Layer 2 of a small transformer language model trained on English Wikipedia (12 layers, counted from 0, width 64).
Take only the direct path to the model's output, skipping the later layers: a vector added to the residual stream pushes a token's score in proportion to its dot product with that token's output vector.

Output vectors of the tokens that the questions are about. A number n stands for (n - 500) times 0.01.
"꦳": 636 626 640 450 391 394 498 554 503 704 485 517 338 481 448 366 547 545 519 533 379 488 659 446 553 366 977 440 679 697 696 641 372 497 451 599 420 634 803 620 804 401 464 454 388 419 621 414 484 408 686 372 435 332 406 540 640 344 500 558 554 644 432 559
"ish": 442 556 579 463 477 498 508 593 503 613 518 443 474 532 469 477 471 511 483 519 331 552 511 503 505 500 629 494 547 515 509 491 583 594 518 590 503 529 551 544 560 436 466 373 568 352 580 369 523 450 575 352 416 471 419 512 542 572 404 573 479 513 495 589
"tor": 461 601 525 497 376 557 527 545 454 539 564 519 438 520 545 534 494 560 589 512 491 481 598 457 540 599 552 461 522 515 585 522 446 534 472 568 527 592 576 645 558 452 597 533 385 529 470 404 503 542 595 361 502 488 416 567 716 533 423 510 533 642 393 432
" she": 477 507 570 475 413 411 543 480 506 507 506 511 518 557 526 501 544 497 508 503 455 552 522 426 573 443 545 452 497 552 500 564 441 490 488 462 537 556 496 562 484 454 462 498 395 447 536 508 501 540 550 440 422 468 419 497 537 479 428 465 486 494 484 503
"ꦂ": 630 638 640 451 390 390 498 553 508 699 480 514 342 481 451 375 540 536 524 530 378 490 655 445 549 363 966 443 679 688 691 632 368 503 458 599 425 628 796 618 801 403 477 464 386 427 618 416 482 408 687 363 436 333 401 535 633 348 500 559 556 637 434 553
"or": 431 612 554 444 467 500 539 467 521 440 577 509 529 437 469 590 486 534 415 510 455 427 568 394 512 469 477 468 541 401 474 500 505 528 459 419 499 537 471 500 484 462 523 489 500 427 538 436 534 415 515 460 546 493 536 453 557 571 428 438 600 563 401 437
"ve": 518 613 513 521 445 445 530 498 556 570 517 581 394 547 453 433 591 508 439 462 518 501 610 467 523 494 436 526 573 605 451 426 426 488 433 544 465 520 514 490 517 569 529 429 418 506 477 419 463 516 624 480 443 486 506 447 559 462 518 484 483 498 433 518
"le": 493 566 426 559 532 500 499 551 468 496 557 458 477 460 444 487 511 552 500 375 466 467 489 513 559 418 470 501 512 535 492 577 523 434 449 524 590 479 472 539 447 536 463 570 536 527 577 488 509 571 519 569 545 491 450 429 541 492 497 414 547 460 479 457
"ri": 468 545 418 461 571 529 562 474 567 494 477 536 500 483 462 421 549 443 473 471 352 479 552 422 545 478 521 500 524 498 437 409 544 531 411 399 501 562 495 515 450 548 462 500 531 526 520 518 459 503 570 535 431 498 461 552 478 444 425 469 583 536 477 463
"r": 543 532 504 412 549 634 467 465 525 526 528 491 559 421 468 453 546 507 540 483 388 526 526 417 593 520 456 568 516 498 528 424 562 554 520 407 529 553 543 526 382 554 464 500 485 541 617 538 375 521 519 527 553 479 427 490 475 451 500 602 486 496 425 499
"″": 529 576 502 561 426 380 424 450 488 582 579 474 467 461 425 521 409 536 465 565 554 524 665 482 587 478 643 515 543 562 635 444 507 420 601 693 464 470 619 612 561 418 463 504 487 421 551 425 502 449 614 394 470 418 427 591 621 492 447 481 566 541 494 465
"au": 502 448 553 534 452 394 435 526 452 519 445 473 517 443 465 517 557 436 524 605 456 425 580 437 560 485 614 468 717 557 550 454 432 434 441 511 498 534 565 614 525 529 496 519 450 498 621 444 459 450 550 541 412 481 505 518 488 376 458 451 553 519 411 569
".": 441 460 520 499 442 497 486 540 582 457 499 490 466 530 479 559 428 494 439 479 467 504 481 465 508 537 411 431 456 424 567 445 497 544 530 543 559 497 428 498 444 537 394 508 494 567 544 577 538 548 508 517 540 501 469 478 462 554 543 555 449 493 481 457
"art": 403 620 569 551 416 480 454 565 517 608 594 461 599 523 469 522 479 547 536 523 400 479 586 482 625 507 469 429 514 525 550 582 536 413 409 453 462 463 570 511 572 463 509 438 477 387 506 466 481 539 634 466 445 491 435 513 535 426 425 451 495 569 530 491
"all": 441 567 620 487 514 476 468 518 538 576 501 483 516 470 455 500 584 471 431 558 395 477 500 442 593 409 554 483 524 479 549 502 513 541 603 500 473 490 605 543 595 507 500 489 546 307 536 451 442 489 581 475 491 471 480 476 477 428 491 488 544 560 400 554
"ough": 484 628 652 455 341 468 431 480 451 534 458 503 529 420 481 458 513 507 491 504 396 430 429 309 569 459 606 449 638 587 530 609 527 536 502 554 534 513 603 497 471 563 504 496 482 504 512 471 426 447 663 362 414 469 419 511 620 384 471 546 451 550 512 604
"ron": 557 592 504 483 502 433 531 496 599 592 630 481 438 369 456 467 529 454 534 481 417 490 650 481 505 481 514 529 608 528 496 459 585 502 430 469 476 540 551 514 520 426 506 358 495 472 565 534 438 503 578 538 423 471 419 523 582 421 476 543 584 555 433 436
"ra": 593 554 448 491 524 544 529 523 511 529 523 563 473 429 484 479 553 474 510 489 444 533 563 411 589 399 506 522 523 445 512 504 526 497 441 406 581 520 484 519 474 530 514 485 498 536 538 548 411 535 533 584 553 497 472 494 528 413 454 547 483 557 467 392
"ition": 458 650 509 543 505 544 412 547 438 608 515 417 325 520 479 544 521 582 448 480 381 552 605 537 456 565 610 406 528 555 460 482 487 561 454 522 480 467 645 492 648 493 481 342 448 521 575 403 565 470 641 443 475 450 371 516 456 449 401 588 444 520 461 608
"shire": 608 593 507 494 380 437 483 470 478 531 529 519 451 601 485 579 423 470 463 494 497 491 544 462 582 374 686 610 613 605 557 605 427 484 448 583 638 523 612 514 585 522 498 496 393 493 647 402 459 471 572 353 416 462 381 515 615 372 432 538 659 606 553 410
"day": 447 608 647 491 454 584 563 476 578 594 445 503 445 433 484 387 591 565 438 631 503 436 605 416 522 475 552 547 598 574 627 532 384 443 504 545 508 559 537 489 639 485 543 366 451 353 599 359 586 444 582 457 490 476 366 530 475 448 450 500 486 571 533 429
"Ş": 511 543 580 489 458 399 442 469 409 580 553 519 461 520 461 498 545 548 545 493 430 487 572 445 558 443 726 465 592 548 512 564 448 477 434 571 460 517 559 579 673 391 537 462 388 446 560 440 451 432 689 406 393 432 467 525 549 416 472 566 531 613 411 577
"ven": 444 540 551 483 457 500 535 483 513 577 478 636 448 497 456 398 443 506 508 514 471 364 601 542 480 398 564 552 562 594 461 479 459 454 342 578 510 500 576 516 503 508 482 504 468 455 596 399 501 558 669 400 456 473 509 478 579 372 508 530 507 513 515 488

Each question shows what one neuron of this layer's MLP adds at an activation of 1. A number n stands for (n - 500) times 0.0014.

n30: 465 451 445 618 664 411 487 396 454 425 609 429 420 524 408 466 405 596 417 530 404 509 563 721 286 355 421 631 521 569 540 483 566 325 477 410 478 521 498 400 519 343 577 346 341 372 488 563 470 503 508 523 546 455 444 496 710 535 553 441 462 411 619 401
Pushed up most: "ron"

n68: 517 553 578 550 545 389 463 425 470 597 362 458 455 472 626 621 563 555 552 499 434 685 493 518 622 458 501 524 502 471 538 393 308 623 566 487 525 524 599 463 563 577 616 481 527 334 608 391 547 573 245 613 382 627 509 347 452 481 523 455 339 595 316 356
Pushed up most: "all"

n169: 438 399 427 589 410 482 580 417 337 575 525 631 505 583 427 574 509 490 547 667 481 510 438 431 359 466 418 431 424 543 538 520 444 494 381 333 367 583 413 645 457 569 542 602 579 561 606 473 507 369 440 485 489 558 282 608 402 402 503 414 687 516 382 549
Which two tokens does it push up most, strongest first? "au", "ri"

n69: 509 689 531 403 663 667 566 525 618 344 424 652 579 557 427 520 367 565 365 624 746 588 507 286 449 362 646 614 475 533 452 569 505 448 615 381 403 456 504 369 470 514 540 526 480 360 506 400 415 583 527 477 495 579 538 595 650 566 482 498 622 509 461 497
Pushed down most: "ition"

n27: 465 407 494 407 435 331 428 730 492 556 775 499 455 553 234 394 293 521 529 468 416 554 469 599 523 742 540 491 433 666 574 651 485 585 482 577 534 493 339 458 439 616 550 530 405 446 542 396 626 462 416 435 532 333 448 510 478 371 473 574 677 350 450 403
Pushed up most: "shire"

n10: 590 490 469 661 374 515 542 634 565 494 583 449 567 622 233 503 446 578 351 439 447 589 583 520 439 551 697 482 724 581 550 587 625 425 489 303 646 432 439 574 445 733 641 442 492 541 366 465 381 477 512 584 515 364 569 303 532 470 394 637 246 574 593 418
Pushed up most: "ra"

n176: 360 689 527 346 564 610 488 571 528 453 434 579 454 426 531 684 541 398 509 473 476 444 561 434 347 510 437 417 499 588 446 748 272 465 576 631 563 239 586 749 283 476 447 394 524 495 362 624 402 527 544 488 336 657 453 564 333 490 550 489 475 402 403 517
Pushed up most: "ough"

n77: 459 502 595 472 523 517 381 553 440 406 382 422 447 469 427 606 661 363 362 526 427 447 633 520 390 481 539 493 688 721 492 516 612 488 616 475 487 657 449 522 506 625 482 296 586 421 580 524 317 535 459 484 385 575 567 582 468 387 501 514 400 432 275 559
Pushed down most: "tor"

n13: 371 427 597 416 558 483 409 533 639 363 667 260 430 680 443 409 341 590 615 594 537 425 655 486 364 557 522 572 406 488 610 496 498 494 486 498 574 353 594 487 530 299 686 475 576 529 531 469 475 366 644 517 441 416 308 523 519 455 497 478 423 441 441 445
Pushed down most: "ra"

n131: 541 507 436 428 561 336 512 388 515 401 642 591 505 388 449 454 414 627 382 595 720 570 363 463 570 486 525 403 334 618 529 375 555 592 471 419 497 439 547 445 412 535 511 603 451 393 513 464 503 418 214 472 707 381 471 431 472 557 359 408 598 499 310 213
Pushed up most: "or"

n106: 579 488 623 581 442 623 597 560 493 617 483 499 419 586 450 538 637 609 614 538 441 447 458 649 452 516 567 379 612 350 350 453 560 452 372 427 547 462 483 365 558 527 533 498 572 338 456 554 351 358 508 440 572 502 403 422 409 485 704 563 632 474 595 544
Pushed down most: "″"

n154: 463 452 390 625 581 560 437 410 498 337 394 436 476 440 530 610 328 575 461 546 354 459 565 518 602 690 522 548 408 436 509 666 535 574 433 590 486 304 448 403 328 602 378 417 398 413 404 578 504 514 408 482 365 663 340 613 534 670 550 592 658 580 501 557
Pushed up most: "."

n71: 531 519 640 528 504 390 348 447 491 479 409 696 582 615 482 616 562 602 422 478 402 404 379 467 607 327 407 504 569 405 431 571 435 494 527 622 426 460 523 469 613 505 483 433 508 504 578 433 488 512 679 362 508 504 366 499 655 748 573 526 367 534 666 545
Pushed up most: "ough"

n5: 609 561 421 595 507 370 475 536 412 419 538 549 610 551 477 473 545 531 601 585 470 475 588 308 573 422 657 562 536 467 516 460 348 526 435 538 465 247 212 731 439 534 705 560 481 389 407 632 495 402 453 602 621 419 656 651 494 557 561 405 412 449 362 469
Pushed up most: "au"

n111: 339 544 458 542 659 441 552 329 283 619 455 562 463 563 542 411 558 413 465 549 448 613 603 593 343 741 429 529 550 489 563 613 359 404 469 448 503 493 619 532 601 537 549 567 479 579 473 519 325 582 588 478 459 579 482 509 538 515 476 514 263 466 624 488
Pushed up most: "ition"

n116: 550 579 640 624 624 606 490 427 535 380 617 541 362 630 544 508 445 568 354 541 513 366 683 473 729 477 448 563 430 409 387 561 411 588 497 614 542 565 438 471 695 521 489 541 495 589 451 490 569 515 434 321 492 673 467 441 645 481 501 551 339 489 377 433
Pushed up most: "tor"

n104: 490 443 509 543 535 618 542 693 265 493 556 270 436 594 513 542 451 564 642 549 498 633 675 585 334 626 489 697 493 629 449 484 449 553 572 528 529 323 449 433 727 499 337 476 476 538 423 700 505 651 625 625 578 547 364 557 403 531 496 448 500 434 431 583
Pushed up most: "ition"

n149: 538 275 643 526 616 288 405 645 394 599 423 511 494 561 335 560 515 561 392 471 506 433 400 615 671 368 536 433 582 388 583 468 774 586 641 453 439 397 480 401 470 551 468 568 562 194 436 535 368 538 596 436 624 467 461 538 489 571 431 379 482 643 479 535
Pushed up most: "all"

n73: 434 276 415 491 679 549 576 502 339 412 642 434 566 403 479 574 427 429 550 490 647 492 709 529 476 452 604 388 810 514 290 429 517 564 523 624 532 600 443 385 527 338 392 549 546 627 451 471 470 405 496 585 474 586 524 550 598 631 346 597 337 374 644 491
Pushed up most: "au"

n191: 457 506 526 503 608 588 446 408 597 581 393 375 494 286 523 369 511 595 501 552 439 573 346 471 488 277 585 567 730 334 428 559 418 365 515 250 667 431 462 385 378 528 616 467 436 516 533 536 619 561 505 354 373 406 441 599 432 372 547 631 372 400 511 621
Pushed up most: "ough"

n182: 420 559 432 583 485 508 323 403 497 486 650 530 693 519 439 293 478 474 521 489 489 517 656 484 301 533 558 529 540 508 717 487 369 480 373 527 496 477 556 564 523 613 570 476 510 347 717 479 693 561 637 506 490 481 496 475 593 438 570 513 484 593 346 472
Pushed down most: "."

n115: 576 483 580 616 458 464 440 465 458 553 461 380 486 617 423 624 629 535 404 434 453 507 483 476 719 416 577 455 513 394 622 357 537 485 508 501 530 545 449 523 378 632 487 418 548 463 468 506 266 344 470 372 549 512 418 410 331 554 569 432 450 521 560 390
Which two tokens does it push up most, strongest first? "all", "r"

n134: 552 449 491 388 607 463 612 497 517 587 440 550 451 555 800 617 566 517 461 622 521 551 465 545 304 472 436 485 336 448 476 513 322 524 465 513 675 370 666 536 341 316 628 500 597 466 374 515 296 232 416 287 517 454 452 568 638 518 356 595 476 509 493 432
Pushed up most: "tor"

n63: 551 653 468 449 504 574 656 576 384 558 466 533 395 508 276 540 568 634 515 557 704 519 544 458 552 466 381 624 442 470 401 440 496 525 518 516 385 530 445 498 483 505 430 524 497 543 351 575 528 495 516 668 510 578 771 536 610 427 610 442 573 469 469 630
Pushed up most: "ve"

n59: 450 583 583 559 577 767 450 720 494 450 618 612 629 361 526 813 632 536 473 605 626 442 530 562 504 424 440 556 419 412 464 668 259 529 352 490 448 460 346 486 555 563 514 511 614 495 529 633 537 380 672 673 462 602 594 479 580 566 604 537 446 584 544 521
Pushed up most: "or"

n172: 518 731 342 474 448 524 446 606 495 385 566 564 566 643 613 520 432 593 403 432 517 511 433 561 379 355 594 522 394 543 376 547 551 443 517 230 389 638 285 409 528 623 479 463 393 376 453 617 570 429 412 313 516 631 496 524 404 469 365 396 519 335 446 447
Pushed up most: "or"

n187: 447 344 442 400 435 556 583 511 338 540 445 599 471 489 555 403 545 602 594 476 664 469 469 686 404 428 528 618 450 362 424 700 532 585 611 455 262 446 620 646 586 526 409 483 511 501 362 615 593 523 624 595 437 371 319 430 608 350 472 566 392 598 562 370
Pushed down most: "or"

n79: 410 446 425 407 483 571 463 205 537 417 546 634 510 452 491 445 602 507 669 401 422 653 652 383 525 578 479 722 463 534 402 546 403 624 326 419 440 598 570 430 352 562 448 562 612 396 636 534 571 421 488 404 535 444 679 466 557 569 527 684 447 653 477 573
Pushed up most: "r"

n170: 552 414 392 501 387 611 528 430 681 639 541 649 565 424 430 557 363 456 372 482 498 632 415 422 529 573 706 502 520 464 454 406 628 522 473 677 590 532 528 451 500 445 505 449 307 672 570 355 427 606 556 361 550 456 480 520 691 660 590 523 575 625 605 461
Pushed up most: "shire"

n142: 625 587 498 609 458 704 325 397 313 428 286 440 489 366 540 538 401 544 537 551 455 540 504 475 540 463 363 485 557 627 675 545 563 380 589 449 406 375 505 708 419 563 688 471 529 451 357 554 378 546 509 498 401 376 517 362 660 456 405 564 464 476 311 467
Which two tokens does it push up most, strongest first? "ough", "tor"

n153: 437 317 417 441 344 475 388 541 448 437 511 433 390 361 690 593 432 642 604 601 580 445 309 461 574 453 555 452 514 457 344 571 500 393 625 485 495 435 555 639 550 546 723 557 563 689 493 583 357 705 448 441 421 575 510 625 500 498 432 342 607 596 473 610
Pushed down most: "day"

n122: 500 472 581 397 428 666 622 551 488 346 553 469 508 483 641 590 330 546 526 532 365 410 450 412 512 350 520 436 408 531 495 532 551 509 471 508 679 736 509 439 542 539 343 511 618 328 583 619 400 350 407 522 546 586 499 548 300 561 354 455 598 465 552 453
Pushed up most: "or"

n32: 432 392 489 484 688 495 706 461 355 472 476 547 661 598 410 367 510 426 481 532 447 423 536 500 561 428 634 606 467 518 315 454 524 401 372 675 438 487 417 468 420 550 503 753 605 436 612 538 471 347 663 537 546 556 480 417 490 440 619 566 578 564 587 386
Pushed up most: "ven"

n57: 308 594 379 553 384 668 576 364 414 334 654 431 488 674 572 483 516 421 556 453 648 470 578 548 729 592 495 621 594 432 492 438 648 540 666 268 443 352 539 386 400 442 510 371 314 297 435 507 656 358 438 528 431 514 565 608 419 450 489 474 480 540 340 538
Which two tokens does it push up most, strongest first? "or", "art"

n49: 504 293 651 536 500 610 487 473 518 407 677 489 568 478 441 516 487 498 425 401 539 532 426 444 657 473 556 421 517 315 478 559 575 498 560 406 601 456 615 355 548 541 538 451 417 638 419 625 542 595 490 571 467 454 627 585 623 454 413 468 439 470 435 471
Which two tokens does it push up most, strongest first? "ra", "."

n61: 294 502 428 363 570 418 403 469 644 537 558 594 491 434 561 438 392 555 506 477 437 591 786 495 572 629 303 514 626 488 392 456 510 516 615 363 442 448 559 333 300 396 435 343 508 380 441 573 469 519 484 587 422 562 522 444 537 567 638 453 448 576 423 554
Pushed up most: "ron"

n1: 405 615 475 471 433 606 351 637 498 556 458 524 536 451 271 560 462 428 555 550 282 499 380 377 564 485 588 522 399 592 331 535 605 632 450 375 514 397 555 415 573 644 609 523 613 568 576 480 456 323 562 396 539 367 493 411 670 510 493 668 429 513 476 425
Pushed up most: "ough"

n102: 552 561 499 489 334 433 537 371 449 499 714 602 575 492 456 558 397 562 576 473 476 598 630 321 615 443 423 477 594 519 585 565 388 254 553 413 362 388 475 453 445 425 709 438 563 404 509 478 663 493 808 472 568 653 537 482 546 252 424 541 541 565 604 435
Pushed up most: "art"

n181: 466 417 504 560 446 412 464 493 409 528 535 566 458 644 561 588 564 472 460 588 469 788 381 397 485 231 549 531 508 582 681 548 533 664 558 610 439 617 525 469 443 491 368 456 664 442 421 499 546 557 382 551 472 533 418 487 493 649 608 749 464 592 536 563
Pushed up most: "ish"

n94: 285 522 434 459 483 389 401 645 509 351 546 447 518 606 502 464 515 548 539 496 465 586 120 534 559 434 629 563 591 618 470 401 485 527 467 376 655 544 378 521 623 663 395 513 711 603 450 485 586 557 497 512 448 584 406 378 528 522 528 387 449 352 446 526
Pushed up most: "le"